Layer 11 of a small transformer language model trained on English Wikipedia (20 layers, counted from 0, width 128).
Take only the direct path to the model's output, skipping the later layers: a vector added to the residual stream pushes a token's score in proportion to its dot product with that token's output vector.

Output vectors of the tokens that the questions are about. A number n stands for (n - 500) times 0.0032.
" it": 579 562 423 613 398 513 452 335 508 405 338 515 378 413 595 387 401 570 576 608 448 524 556 401 554 390 670 398 633 561 578 468 411 516 499 468 596 415 402 567 666 493 472 403 705 657 350 483 719 478 523 528 594 626 573 535 390 472 619 492 576 587 583 396 577 491 334 376 474 670 409 449 625 500 483 632 351 460 427 464 475 561 542 366 411 626 469 429 527 423 397 374 468 648 540 523 625 559 571 584 627 590 488 428 363 592 332 414 602 564 562 543 549 506 474 410 362 584 344 643 433 568 454 520 639 383 474 386
" possible": 442 453 415 548 452 423 602 435 445 491 351 419 371 665 500 332 196 431 417 698 396 416 641 593 434 590 831 457 704 468 434 564 481 416 508 659 448 450 440 470 395 412 465 547 520 497 469 538 638 426 641 652 823 473 700 450 406 591 743 493 564 675 577 601 573 540 400 507 445 427 704 337 408 661 445 617 546 366 493 633 508 578 359 474 536 537 559 326 611 485 457 396 500 713 488 338 589 531 463 647 557 352 459 222 381 551 715 358 271 523 397 431 543 340 468 456 381 477 583 366 422 564 476 459 746 510 310 378
" results": 439 674 417 682 462 652 563 447 524 455 467 429 456 662 530 533 447 628 422 570 456 602 723 817 447 560 442 391 439 368 400 396 493 309 505 367 463 638 620 373 497 400 391 475 574 560 690 479 547 648 577 586 605 542 572 540 468 606 506 629 497 640 430 637 558 560 430 578 442 583 545 403 441 528 377 564 565 407 528 655 307 374 306 347 670 481 567 573 484 474 540 459 492 549 393 425 515 616 573 645 553 368 421 429 354 426 436 581 391 560 311 316 486 404 352 579 451 506 519 515 613 580 438 632 490 591 608 332
" involved": 387 714 546 558 418 605 441 376 409 707 536 636 295 530 494 398 188 416 559 679 459 553 512 590 335 549 467 337 516 421 486 362 465 408 524 440 559 521 512 520 443 386 402 645 605 519 556 464 603 491 629 575 547 421 568 573 360 510 685 506 634 654 402 556 366 494 444 469 336 494 602 372 544 618 427 888 508 485 531 345 522 350 497 497 579 553 467 403 773 523 598 514 533 369 440 386 524 474 574 406 497 489 584 292 462 349 481 590 350 531 467 608 611 349 361 529 476 449 342 437 426 616 444 657 623 461 560 481
"ersonal": 732 721 444 492 509 575 423 291 476 637 504 375 440 754 420 487 133 433 435 552 470 348 549 580 175 444 752 213 537 306 435 402 344 439 580 457 531 748 420 612 632 396 297 530 393 438 621 528 440 583 522 308 277 224 770 462 562 726 618 602 511 527 431 485 280 607 509 465 445 654 496 325 209 330 371 747 496 413 672 436 356 379 628 239 778 482 535 513 704 677 587 559 595 529 294 437 725 472 555 594 478 474 408 463 591 482 692 265 496 726 266 476 481 220 546 555 512 445 634 461 429 561 371 667 487 286 530 414
" to": 436 514 556 457 480 439 466 473 387 363 349 547 398 509 578 615 352 603 497 433 487 348 391 411 543 491 419 608 414 483 731 322 408 585 466 374 591 375 507 513 488 451 475 403 631 392 563 525 517 647 510 612 545 432 453 531 626 455 671 359 525 524 500 433 635 517 369 539 398 569 488 588 288 669 614 551 369 536 342 343 562 408 435 494 383 434 491 461 403 434 358 579 398 508 484 563 386 481 489 537 581 468 438 511 321 490 447 519 540 413 314 629 376 556 645 410 394 508 397 367 339 519 446 497 542 464 465 507
"ases": 723 552 489 735 467 454 595 483 330 639 310 386 474 810 304 432 505 563 634 833 525 270 584 567 173 460 520 448 274 648 413 511 464 332 582 358 297 362 395 314 621 338 630 456 639 569 557 558 379 560 503 627 600 417 606 516 278 663 504 593 589 513 396 533 650 609 232 592 535 577 459 357 485 558 610 724 655 410 547 583 333 382 699 569 434 497 595 563 558 308 301 348 618 512 455 479 703 511 327 714 416 315 317 590 479 527 571 435 536 536 581 437 588 474 410 693 426 500 451 463 888 601 563 437 789 554 345 538
"erm": 500 689 430 522 489 494 345 283 255 695 418 645 269 442 346 492 289 532 348 565 475 621 530 456 329 500 351 492 494 202 535 519 396 531 553 575 397 386 374 471 607 287 340 511 716 521 697 415 443 490 500 421 533 373 455 458 376 611 435 612 487 414 466 314 630 529 508 494 603 454 412 568 487 559 476 818 433 562 595 584 434 534 719 543 309 672 488 225 606 348 536 556 440 678 388 572 541 413 366 611 373 321 264 417 613 562 450 600 591 676 391 504 549 342 552 470 417 301 600 652 551 582 541 304 455 494 647 486
"ership": 684 709 535 641 528 661 441 564 456 550 490 514 369 677 207 126 272 547 420 684 313 458 615 723 252 531 631 495 631 405 445 426 552 556 523 315 319 495 349 500 820 375 282 569 404 365 300 469 402 465 689 627 539 171 483 335 180 704 647 729 401 529 290 416 201 631 599 581 510 711 232 353 387 282 460 775 542 582 587 694 575 351 621 467 449 547 633 227 681 505 372 530 442 594 374 410 257 649 774 479 622 338 365 482 514 387 479 464 587 524 334 108 556 218 573 336 590 440 717 634 644 556 347 851 481 542 394 595
"bro": 625 605 687 455 526 594 309 378 486 470 423 456 221 623 548 596 477 357 483 665 246 520 524 581 144 593 546 668 516 557 447 545 497 340 528 472 395 817 374 454 348 145 431 464 439 618 500 594 445 514 531 336 421 407 724 289 398 644 503 463 445 615 640 401 469 515 438 530 578 274 686 423 377 492 455 496 605 599 489 610 584 692 767 445 543 435 539 295 381 632 589 480 607 437 365 315 447 380 600 533 576 449 538 320 373 588 510 491 529 703 350 467 583 315 532 527 729 613 682 473 327 420 533 459 500 467 287 634
"sel": 612 639 686 447 570 624 401 260 608 393 500 520 151 559 439 164 321 270 306 475 283 469 656 572 285 508 659 532 504 500 302 346 444 675 532 521 549 671 590 224 794 179 453 732 454 836 268 586 729 361 576 526 512 448 514 451 405 780 691 569 781 573 371 576 443 749 790 849 564 475 520 180 575 411 514 517 527 355 417 406 588 513 511 365 410 610 451 225 622 329 782 546 589 500 293 278 523 453 441 445 614 241 170 510 266 409 311 432 137 651 411 533 719 500 679 339 717 651 653 578 494 96 378 763 443 362 548 601
"ces": 559 787 653 666 426 508 500 624 448 831 342 329 534 569 111 466 512 74 344 546 409 623 504 622 250 628 659 529 588 509 422 347 415 525 541 396 587 437 579 653 823 561 726 568 568 586 235 666 527 457 531 505 679 534 595 442 295 824 391 432 613 702 321 376 552 431 297 433 534 578 542 465 406 363 483 510 647 216 935 767 539 457 416 321 367 430 362 362 355 400 468 336 577 570 464 452 343 354 387 391 638 496 387 402 495 561 395 550 473 465 574 117 475 402 735 555 867 835 416 572 484 365 399 536 595 508 237 586
"itive": 561 400 374 558 610 678 397 272 316 645 473 394 575 661 561 321 478 280 343 434 428 570 512 684 117 576 585 649 550 669 476 631 617 428 516 412 433 829 397 575 533 240 413 746 602 466 371 679 591 512 581 505 634 418 441 329 373 745 805 718 381 637 437 638 437 683 620 337 448 517 612 546 459 239 488 757 465 305 603 730 299 598 594 469 322 648 351 254 745 337 579 476 337 580 397 275 517 451 504 724 596 413 243 441 527 547 373 430 285 616 711 495 528 317 644 516 336 268 626 653 593 462 571 647 586 375 793 384
"ilitary": 492 504 326 525 396 493 302 612 478 642 567 379 320 750 203 462 439 571 357 648 434 383 500 663 191 487 627 445 605 408 568 598 461 465 602 604 353 636 563 742 632 563 356 638 622 592 576 523 556 326 537 629 523 560 496 426 464 670 447 393 811 538 234 461 405 691 458 594 551 607 602 264 403 421 166 770 607 372 516 399 411 469 756 508 471 449 665 322 654 603 550 540 341 538 397 347 640 369 569 464 471 317 594 327 333 503 693 480 578 605 542 500 609 449 461 691 584 602 368 485 462 491 523 554 310 475 323 680
"oming": 486 469 693 656 336 632 508 302 216 923 173 363 267 627 656 605 314 419 761 609 390 403 646 580 96 560 618 312 706 264 708 492 412 520 568 333 533 655 454 561 519 516 487 558 807 223 504 642 631 479 527 363 504 525 508 619 211 660 694 642 270 566 284 264 487 563 510 668 500 527 588 431 559 285 483 626 350 285 633 509 437 551 573 509 737 691 331 486 454 205 539 446 612 539 459 362 407 508 347 475 726 523 393 447 196 474 396 381 158 665 420 424 525 495 544 650 435 578 694 287 629 426 474 358 603 411 520 588
"aled": 448 577 406 618 222 543 485 381 294 500 326 295 517 430 591 248 432 423 381 639 366 319 400 464 151 674 504 522 557 520 482 632 573 504 593 619 263 602 554 228 517 254 666 404 659 417 450 450 718 632 510 432 318 325 463 627 181 618 539 436 593 606 550 723 306 330 603 541 452 541 558 357 515 504 473 667 420 327 611 801 478 542 404 598 618 414 414 416 657 483 484 556 651 469 177 394 537 641 444 392 597 472 492 469 467 419 468 345 276 500 608 654 348 317 780 519 437 493 621 522 596 158 603 659 407 424 380 547
"iro": 631 709 429 586 544 487 444 474 456 599 348 489 340 696 520 595 593 366 325 751 440 597 466 552 290 503 370 481 459 321 304 529 554 460 538 436 581 611 531 507 519 206 455 772 588 556 335 403 460 413 470 451 713 381 592 496 476 568 300 513 551 515 348 614 452 496 217 691 504 410 629 389 409 608 340 548 620 454 528 582 642 400 690 460 408 463 609 553 533 725 412 593 616 770 447 415 564 622 434 553 560 415 332 553 585 684 634 381 326 637 424 326 507 477 454 420 563 424 456 584 766 235 438 472 553 322 658 531
"omial": 666 714 485 547 300 452 155 191 465 767 376 245 246 814 560 393 238 241 58 532 505 591 602 744 20 898 895 397 524 469 563 690 672 177 565 347 476 751 441 539 713 304 347 697 540 299 301 556 687 210 577 607 767 112 398 253 307 506 628 426 387 652 289 727 495 736 500 432 448 516 725 541 415 333 207 590 534 568 858 545 430 671 517 355 549 309 496 634 374 456 652 544 676 716 675 406 664 646 662 515 545 398 517 391 215 509 254 432 252 696 431 374 422 402 641 465 303 569 533 396 551 400 623 657 338 582 448 646
"ements": 458 724 631 582 549 508 500 574 231 584 393 375 605 615 331 500 443 510 341 740 638 512 550 755 288 311 560 335 585 470 440 313 484 543 548 467 444 581 524 372 746 151 672 614 401 602 714 466 518 492 567 717 790 595 604 344 193 789 601 529 356 704 365 548 534 562 416 580 509 451 441 348 215 299 621 677 563 264 808 608 252 698 500 248 556 679 389 394 482 399 348 252 665 381 232 423 591 483 666 577 620 343 550 526 577 301 418 395 491 533 536 268 661 348 496 423 756 452 550 378 757 302 428 445 436 520 519 452
"qu": 380 584 595 506 486 534 347 758 281 688 459 418 728 573 381 426 554 171 400 351 488 304 467 480 290 584 623 402 469 623 430 553 389 492 511 574 296 577 364 657 617 684 601 542 704 395 483 581 577 539 506 356 456 387 672 576 238 551 328 572 457 485 564 522 530 613 422 641 568 274 532 622 467 543 600 602 658 617 531 590 337 503 386 465 631 404 362 426 403 416 539 568 666 368 544 519 524 407 565 406 618 592 719 390 475 627 478 521 368 415 503 409 545 219 425 614 555 494 571 585 529 469 650 718 353 465 380 445

Each question shows what one neuron of this layer's MLP adds at an activation of 1. A number n stands for (n - 500) times 0.0011.

n179: 522 335 563 457 609 567 606 496 594 404 346 431 363 511 521 525 500 338 569 364 439 509 637 465 731 547 512 595 401 428 455 482 443 453 360 368 600 579 550 373 469 548 448 468 305 577 470 601 422 600 606 605 648 463 597 423 586 406 354 572 414 520 508 549 550 507 549 564 485 476 529 518 276 511 465 329 553 414 672 677 350 541 573 371 301 493 390 523 472 474 389 454 464 590 674 364 399 511 487 475 391 209 554 710 424 456 613 682 604 363 496 432 595 593 646 576 603 538 478 486 561 407 343 489 472 607 302 590
Which of these tokens does it push up most? "ces"

n116: 538 619 273 364 393 563 565 544 502 526 610 482 482 514 551 486 514 424 463 485 639 382 636 391 586 493 554 335 508 516 402 531 523 497 242 456 557 608 614 463 569 528 498 598 622 520 594 551 419 464 771 483 484 583 531 573 453 330 651 436 351 498 595 526 381 394 641 444 697 558 317 259 482 387 499 599 530 371 492 417 353 425 340 416 744 608 590 330 524 654 359 534 438 557 551 588 696 469 314 531 213 337 476 317 582 601 705 488 572 505 412 733 443 495 402 420 441 476 498 700 437 428 477 573 442 404 371 312
Which of these tokens does it push up most? "ersonal"

n180: 393 644 509 522 438 442 532 548 365 593 221 468 236 579 621 525 596 469 476 498 492 451 513 656 321 556 546 462 263 363 668 625 422 611 469 670 569 531 580 657 420 577 349 667 649 486 508 348 447 570 330 477 553 579 770 408 640 315 436 358 507 583 424 320 657 457 502 320 483 579 392 476 667 347 680 377 501 399 653 503 625 390 542 634 484 537 493 529 652 434 729 684 769 474 682 643 342 732 467 569 457 531 559 489 753 433 571 490 618 571 452 626 548 632 367 525 511 536 336 434 455 546 450 678 467 487 401 365
Which of these tokens does it push up most? "oming"

n24: 568 275 639 624 515 604 458 658 401 412 529 445 438 643 558 578 515 316 374 460 440 214 557 340 580 518 442 576 450 388 488 574 430 532 497 488 627 474 605 580 434 539 381 519 503 571 761 593 532 401 532 520 438 615 343 670 420 606 409 593 618 720 402 589 346 518 538 500 575 395 367 428 473 509 436 579 590 660 479 498 385 438 310 429 476 321 471 601 630 252 467 427 484 549 478 462 474 562 452 413 489 564 328 614 530 364 573 511 506 544 588 320 447 373 203 512 417 516 530 629 411 564 663 505 484 316 525 584
Which of these tokens does it push down most? "bro"

n89: 418 250 511 458 545 617 500 489 480 632 505 329 360 505 564 441 566 356 513 417 435 476 563 671 494 408 469 401 570 425 751 387 635 481 496 500 586 525 586 735 501 513 286 396 677 434 689 639 438 442 463 356 303 397 540 402 490 468 390 539 431 575 462 495 453 513 369 596 607 587 488 580 660 491 499 623 601 340 442 425 483 454 685 572 554 546 555 505 535 450 491 626 428 572 557 603 643 291 335 420 479 320 552 395 308 876 579 508 309 605 586 510 420 669 567 715 533 512 589 497 494 512 543 425 521 495 482 452
Which of these tokens does it push up most? "oming"

n152: 439 489 425 493 465 444 597 311 496 646 661 555 399 547 414 521 436 481 594 569 458 282 574 422 354 573 550 536 490 341 472 518 517 523 638 427 510 627 672 519 566 455 544 444 478 547 583 571 550 536 447 552 626 341 630 575 615 555 553 382 573 550 483 427 439 393 545 536 365 503 512 580 560 369 434 582 356 378 375 430 420 444 408 591 516 378 401 495 485 345 577 603 431 411 377 590 511 539 580 448 459 529 566 588 358 331 656 450 482 453 547 385 547 535 599 491 599 530 614 430 400 612 467 446 507 370 490 335
Which of these tokens does it push down most? "iro"

n181: 307 308 174 536 246 484 486 480 415 428 445 495 575 638 499 358 255 514 425 414 439 583 542 550 369 598 452 628 455 428 473 444 423 389 575 440 495 474 573 441 493 411 398 542 508 416 501 379 621 490 567 375 495 856 412 429 413 466 633 455 471 529 330 632 280 466 604 401 440 640 510 396 430 416 614 463 466 508 628 503 628 458 307 494 368 332 339 546 459 411 440 534 332 495 325 304 325 536 472 392 587 676 488 427 497 385 155 625 510 558 555 560 687 409 459 513 585 592 454 533 567 361 386 600 382 369 494 692
Which of these tokens does it push down most? "ases"

n124: 528 519 593 580 562 481 574 519 470 686 464 437 368 478 499 476 447 299 327 480 381 319 456 282 485 609 379 355 456 334 621 572 375 621 710 701 426 552 399 522 696 389 394 426 469 419 455 516 481 405 484 501 550 474 593 573 362 679 522 694 656 472 562 605 251 663 434 465 621 375 299 598 619 517 590 593 395 459 460 357 478 452 511 461 360 669 468 528 518 370 526 350 525 441 390 466 617 449 551 500 580 493 418 505 523 485 628 532 585 577 384 550 551 550 455 436 371 393 566 575 434 426 451 377 422 438 567 493
Which two tokens does it push up most, strongest first? "erm", "sel"

n83: 628 440 430 382 562 328 542 581 701 358 542 595 412 496 508 478 574 516 459 580 545 573 582 563 585 479 413 561 557 377 710 462 480 588 491 235 494 468 321 473 595 454 542 602 631 329 619 506 575 593 569 724 488 422 361 419 526 521 621 572 445 482 580 584 509 538 343 358 726 414 453 437 415 255 494 532 700 479 806 386 470 612 541 335 648 477 537 691 542 472 596 510 539 612 669 254 638 396 505 330 571 651 630 512 427 454 660 668 417 752 463 549 624 607 626 493 559 475 439 353 645 711 549 397 416 586 575 527
Which of these tokens does it push up most? "omial"

n79: 516 538 711 525 363 569 549 387 550 462 532 408 475 303 488 532 498 492 588 491 409 415 453 619 582 817 630 684 388 491 652 524 532 382 375 516 360 509 546 360 437 495 531 538 585 482 711 596 422 602 349 443 564 593 464 728 626 409 386 381 519 439 551 486 577 544 594 595 314 584 401 521 336 790 508 464 385 496 548 641 326 312 437 384 604 393 600 576 417 429 521 328 436 559 422 719 551 528 577 369 462 422 484 539 405 492 323 530 444 499 474 434 621 524 460 468 452 539 369 534 437 643 464 422 566 558 692 413
Which of these tokens does it push up most? " results"

n47: 523 484 446 524 532 420 499 543 685 707 817 569 227 308 484 453 450 530 442 520 484 615 604 455 747 529 690 511 609 366 580 670 494 619 362 484 427 512 566 332 644 390 506 680 672 634 611 653 521 482 524 518 486 406 683 375 437 432 414 477 367 526 221 399 521 442 522 600 571 455 493 479 544 596 700 465 404 356 591 586 388 364 295 393 554 501 599 470 633 449 427 464 548 554 387 555 584 590 427 499 556 212 506 523 387 514 584 591 595 551 566 509 581 537 318 439 412 386 471 539 555 495 495 409 450 501 547 281
Which of these tokens does it push up most? "erm"

n49: 562 581 569 463 434 258 627 399 639 513 496 463 761 371 582 480 549 486 477 608 541 537 465 775 628 592 581 586 578 532 581 376 366 440 659 634 371 679 667 410 621 500 653 385 713 431 502 434 490 490 609 605 584 460 243 540 552 475 695 347 387 534 628 473 583 493 618 571 501 381 501 309 586 511 592 540 446 509 471 478 390 389 512 627 443 469 495 406 434 450 418 432 532 524 355 623 517 489 560 507 404 464 475 517 487 585 515 403 518 509 708 442 436 332 545 448 387 421 547 419 308 638 636 617 398 524 340 405
Which two tokens does it push up most, strongest first? "aled", " possible"

n6: 587 454 658 555 568 553 631 612 431 431 533 648 460 366 607 600 699 376 544 555 724 505 539 518 477 410 422 579 700 497 488 555 489 576 352 550 570 447 659 498 619 589 602 310 573 521 498 536 636 506 255 458 511 489 431 547 440 376 566 422 592 494 361 479 628 481 465 363 475 582 473 371 399 411 516 527 577 645 628 513 541 487 427 466 364 576 536 701 363 587 545 530 736 532 542 630 520 245 267 460 319 580 517 517 546 479 459 421 659 493 433 393 581 417 492 460 476 472 627 405 634 355 447 560 513 510 450 455
Which of these tokens does it push down most? "itive"

n126: 501 486 539 472 514 474 546 430 546 457 823 749 419 415 706 522 274 370 599 477 822 378 371 585 423 442 457 480 640 619 456 415 445 400 727 754 413 442 635 535 529 493 603 368 388 560 571 519 403 608 393 503 374 533 503 450 479 438 375 625 453 309 549 378 531 464 377 482 565 556 462 671 660 648 490 420 441 565 539 392 553 249 453 687 634 419 483 392 646 645 774 602 480 407 519 523 485 645 499 385 587 508 608 389 485 292 500 600 278 349 480 696 588 502 376 300 494 609 337 449 371 544 490 534 535 491 532 387
Which of these tokens does it push up most? " involved"

n88: 610 376 508 599 546 391 526 550 469 310 458 460 657 618 353 446 325 346 524 660 475 535 430 598 669 522 718 587 518 584 565 539 491 419 481 738 449 552 663 419 545 405 579 447 550 588 482 568 350 705 641 281 442 508 407 490 448 663 518 354 447 551 592 528 517 501 646 515 498 436 477 638 492 651 539 419 415 261 361 500 611 557 329 678 632 548 350 343 591 478 387 403 338 438 535 467 446 435 366 476 486 417 365 417 524 706 438 551 635 644 579 440 425 414 542 492 563 453 506 507 386 439 476 308 673 640 612 377
Which of these tokens does it push up most? " possible"

n139: 521 601 537 558 338 611 600 339 421 525 704 482 533 518 278 611 494 481 486 408 489 350 552 573 516 257 394 414 513 659 379 436 545 627 459 412 596 473 490 737 474 202 733 521 563 468 518 535 659 488 409 354 630 585 484 626 431 482 511 665 588 535 507 550 432 568 431 619 536 459 478 699 522 405 372 485 660 462 647 686 603 394 351 474 705 613 311 604 551 351 479 512 301 342 411 487 519 617 379 549 243 458 700 784 469 322 589 700 607 566 532 547 633 379 437 515 775 502 425 579 582 460 474 382 306 447 572 480
Which of these tokens does it push up most? "ements"

n75: 421 451 491 454 558 422 523 551 428 486 751 619 569 474 547 448 540 516 533 603 667 572 423 474 669 475 429 505 544 687 344 469 551 578 561 377 654 372 468 628 533 409 551 385 663 696 646 547 610 637 381 603 504 513 490 347 440 430 585 541 617 450 568 392 638 695 303 511 523 431 599 559 459 386 432 494 365 483 467 336 678 626 451 540 323 565 497 609 546 497 708 415 523 647 583 548 455 673 542 402 730 504 595 348 491 443 466 460 390 243 415 649 511 405 455 464 551 449 542 379 503 650 551 506 508 366 410 502
Which of these tokens does it push down most? "ersonal"

n63: 564 612 526 426 512 378 402 472 683 420 469 571 450 505 521 492 471 506 463 522 504 476 476 387 540 516 387 459 499 389 643 466 603 479 394 304 467 490 682 535 571 487 589 591 551 459 389 263 274 484 324 396 477 297 510 619 415 481 540 460 587 127 560 600 623 623 432 584 526 500 430 588 505 579 394 477 649 445 549 466 560 401 497 674 403 641 500 498 429 599 481 698 516 651 279 205 667 439 410 510 372 586 554 613 438 475 647 519 488 653 665 513 590 524 602 496 559 453 542 568 489 506 496 604 474 536 485 627
Which of these tokens does it push up most? "iro"

n5: 605 543 601 518 450 446 465 549 633 405 567 666 301 474 440 552 345 817 739 533 415 452 648 669 616 395 423 343 438 267 351 463 623 606 233 524 469 496 619 696 474 401 493 397 528 649 481 355 628 302 279 479 704 534 554 437 444 558 534 453 310 519 580 376 504 459 281 399 358 612 418 480 714 605 408 542 517 466 538 448 439 435 561 464 423 599 340 522 394 600 514 570 475 599 510 617 529 576 533 315 509 437 407 486 426 519 432 394 822 655 447 597 490 610 520 607 461 594 363 623 351 590 384 522 735 583 284 427
Which of these tokens does it push up most? " it"

n7: 476 544 580 416 374 440 404 481 333 574 484 471 408 445 581 553 552 607 403 563 415 386 292 546 594 671 629 447 525 615 745 389 531 410 366 412 482 595 684 403 366 335 262 659 381 549 559 496 560 509 504 454 327 485 412 403 399 498 507 233 395 637 545 516 459 455 507 508 510 502 364 539 444 529 544 425 662 659 242 572 416 469 458 554 626 459 425 767 392 498 390 569 632 424 641 613 431 307 592 627 351 524 524 503 671 538 329 355 613 797 556 466 492 496 351 540 598 609 648 490 512 606 557 538 413 341 491 568
Which of these tokens does it push up most? "bro"

n119: 576 453 743 445 383 522 437 317 465 436 460 514 429 418 291 371 353 392 738 331 269 564 521 609 521 608 718 464 420 525 333 428 634 415 411 455 601 719 371 478 344 508 555 403 533 465 662 603 687 416 640 474 458 634 530 584 426 416 448 612 331 514 661 581 507 459 470 574 646 642 502 528 484 496 658 518 213 666 525 598 571 500 780 474 395 494 513 479 524 370 442 382 384 469 477 429 367 373 497 613 440 546 423 513 595 392 370 618 530 481 600 621 222 486 434 449 518 378 564 598 647 530 447 380 531 809 693 570
Which of these tokens does it push down most? "ilitary"

n184: 445 536 366 366 393 525 498 630 560 800 589 703 520 366 588 430 527 457 502 653 607 509 481 588 368 452 349 613 339 539 663 555 588 304 368 536 625 500 682 469 498 386 587 536 455 497 730 382 360 470 474 580 340 294 429 608 454 353 434 487 429 447 399 293 508 647 586 515 474 615 627 546 362 623 465 587 414 296 486 450 490 427 681 354 474 524 636 422 564 375 580 576 294 724 568 588 538 483 641 736 354 429 239 687 478 413 404 749 491 665 488 300 455 288 449 534 421 386 374 468 566 155 625 452 510 226 416 380
Which of these tokens does it push up most? "erm"

n27: 284 380 406 644 369 384 554 384 403 523 620 518 622 558 417 541 590 525 559 549 597 559 323 578 616 285 497 456 647 524 528 255 597 326 432 559 609 412 475 665 569 505 667 542 697 439 590 512 545 446 649 618 605 544 459 525 462 395 430 559 613 447 674 382 491 484 496 424 564 528 413 496 493 417 501 649 347 566 446 530 363 478 302 562 476 478 476 534 615 515 312 526 473 403 663 498 496 335 422 340 486 384 552 376 642 522 537 643 255 490 534 432 620 357 548 660 466 391 299 538 528 558 541 406 668 435 460 650
Which of these tokens does it push up most? " involved"

n58: 489 407 561 544 661 558 372 557 529 515 584 401 570 488 609 660 412 773 637 543 636 490 565 475 680 665 602 405 357 614 527 420 667 486 396 471 250 368 544 660 642 534 302 615 759 489 521 451 486 459 653 416 394 611 716 385 323 452 411 515 453 334 603 534 581 448 498 566 579 585 664 467 506 637 377 411 733 358 476 467 551 367 533 427 634 268 548 220 674 530 526 422 459 278 378 484 493 509 411 589 548 404 514 567 602 616 740 616 417 458 581 396 639 445 590 414 529 455 377 517 458 576 510 288 483 574 678 385
Which of these tokens does it push down most? "omial"

n189: 266 395 348 481 513 318 516 585 607 466 522 416 390 393 619 448 363 418 489 503 626 601 584 469 676 414 568 563 478 382 409 586 639 473 447 444 506 432 402 544 442 504 603 667 580 582 417 504 465 481 587 297 731 472 480 447 461 539 513 469 563 551 531 657 557 527 453 359 424 660 434 568 394 680 456 486 357 537 468 347 346 459 364 647 383 659 504 444 548 388 562 650 518 478 481 533 578 545 572 580 592 471 519 353 439 312 448 437 460 451 355 546 506 482 576 535 399 460 520 387 518 850 499 416 468 502 521 479
Which of these tokens does it push up most? " possible"

n109: 491 548 574 486 524 537 598 679 599 371 579 649 381 430 449 535 621 493 714 604 512 474 488 452 431 557 590 475 720 407 383 479 513 398 751 728 351 418 468 416 495 419 351 413 423 564 554 469 573 478 336 478 645 576 383 603 539 629 511 504 526 314 405 397 494 583 551 492 421 432 415 424 398 462 460 575 687 411 488 554 475 587 598 607 453 474 397 676 401 548 476 512 566 532 440 403 410 534 549 596 395 703 441 576 556 661 498 490 481 371 359 565 479 653 468 412 545 438 610 608 527 423 601 685 541 581 594 550
Which of these tokens does it push up most? "iro"

n175: 497 474 660 588 485 513 575 397 462 287 433 445 357 478 418 727 583 425 420 632 643 508 674 611 747 586 443 378 618 479 487 590 427 521 376 612 337 418 549 606 356 378 524 387 465 514 618 485 556 512 602 511 319 264 552 421 302 285 454 563 558 570 539 556 412 407 452 300 627 458 613 474 662 590 551 599 585 365 254 506 496 657 350 383 648 594 440 604 563 619 511 501 667 459 319 494 476 527 571 636 598 559 438 345 672 362 695 435 334 523 412 352 481 365 508 456 638 549 453 321 477 473 549 404 573 538 748 436
Which of these tokens does it push up most? " possible"

n103: 547 331 596 479 635 683 384 561 479 449 445 389 537 485 531 618 549 457 403 586 571 425 445 431 639 532 571 448 613 515 521 517 396 439 566 427 560 471 524 596 324 511 514 493 461 726 681 663 683 586 650 449 416 594 518 656 383 619 537 461 648 460 596 410 376 489 359 446 452 569 481 440 356 489 495 530 658 339 509 512 330 533 460 522 506 403 531 759 619 562 492 425 436 349 512 529 279 569 592 451 494 408 432 442 545 371 530 570 463 470 593 570 590 601 481 679 528 489 430 453 446 500 573 530 414 456 287 573
Which of these tokens does it push down most? "erm"

n57: 535 442 621 419 281 499 371 521 537 464 583 667 432 381 589 553 597 640 525 539 528 512 531 394 673 466 559 424 426 480 507 305 565 517 378 366 674 464 752 489 439 419 492 491 516 505 301 437 656 572 470 510 579 480 597 476 527 320 601 417 567 384 443 670 516 654 507 567 599 523 184 634 462 547 443 612 581 746 598 567 568 428 697 458 386 497 565 634 546 413 445 674 440 610 477 757 600 380 391 629 458 507 452 554 598 361 800 496 385 491 505 440 632 446 478 404 528 465 520 595 590 510 581 486 368 484 409 471
Which of these tokens does it push down most? "oming"

n169: 530 469 671 502 390 576 424 607 568 283 500 479 475 485 643 683 551 447 417 516 671 534 446 574 449 589 495 556 388 575 706 461 604 509 442 547 425 448 432 728 597 532 587 473 675 525 430 515 598 488 537 420 273 607 384 513 289 669 501 587 584 487 550 496 578 351 470 502 641 325 304 374 650 355 341 335 306 440 516 574 487 605 514 600 516 620 442 448 623 596 542 487 589 450 434 519 337 343 639 361 630 417 379 546 452 516 602 633 521 544 481 473 557 564 378 594 631 697 376 483 399 450 605 382 509 538 408 475
Which of these tokens does it push up most? "ces"

n173: 417 453 578 388 686 368 443 593 612 392 343 524 638 529 460 437 683 569 489 642 508 550 582 473 662 595 452 399 653 250 356 708 506 584 454 702 327 396 525 446 348 492 453 365 711 578 607 546 488 466 521 575 548 613 497 529 493 372 537 613 558 515 451 457 381 692 521 378 515 470 591 345 754 260 402 408 730 476 613 653 613 667 456 518 613 507 440 495 403 448 393 455 622 311 463 447 506 420 340 472 483 524 366 406 506 478 632 651 337 446 790 715 506 562 576 569 390 325 617 512 486 437 526 493 419 416 390 457
Which of these tokens does it push up most? "aled"

n177: 410 500 437 419 610 546 550 587 629 610 578 529 543 533 605 432 562 442 449 444 529 599 628 469 428 283 579 517 494 384 635 498 490 523 381 654 577 614 376 532 460 528 478 481 628 562 578 401 416 529 651 583 641 600 426 477 517 378 444 407 495 354 658 567 523 531 507 582 411 301 622 240 391 650 415 374 311 505 363 569 520 371 888 574 569 408 473 525 550 628 456 540 395 382 794 464 407 617 623 378 485 498 574 411 565 565 383 463 457 681 530 673 375 452 509 565 580 553 452 457 501 609 515 581 558 445 397 562
Which two tokens does it push up most, strongest first? "ilitary", "bro"

n108: 431 436 236 556 523 389 566 545 453 534 650 587 634 372 451 403 456 340 323 421 458 496 552 628 343 450 589 284 436 542 448 471 578 487 800 652 550 487 519 457 701 384 461 694 333 530 595 350 342 403 544 453 520 463 299 587 408 640 507 483 455 480 661 469 465 520 548 545 424 462 322 496 550 537 626 505 485 668 469 411 231 614 454 439 530 590 481 552 394 526 582 466 520 306 372 360 628 677 543 561 488 487 606 525 516 489 548 400 490 638 517 501 600 252 450 391 420 367 468 370 578 549 552 541 497 474 542 484
Which two tokens does it push up most, strongest first? "ements", "ersonal"

n32: 514 387 498 515 409 464 512 574 255 339 611 680 469 344 457 587 409 630 443 496 401 402 525 305 492 501 543 545 634 453 442 457 400 707 333 371 473 406 437 518 545 459 501 598 631 326 350 532 337 664 631 480 427 688 545 412 520 459 423 428 455 589 434 596 420 467 575 589 593 546 585 417 350 577 346 606 494 657 259 406 377 583 516 607 695 700 374 520 474 468 539 530 460 605 465 465 521 572 452 472 497 524 547 563 314 461 459 666 491 489 406 609 348 608 560 435 475 592 447 346 302 669 324 396 626 501 492 560
Which two tokens does it push up most, strongest first? " to", "oming"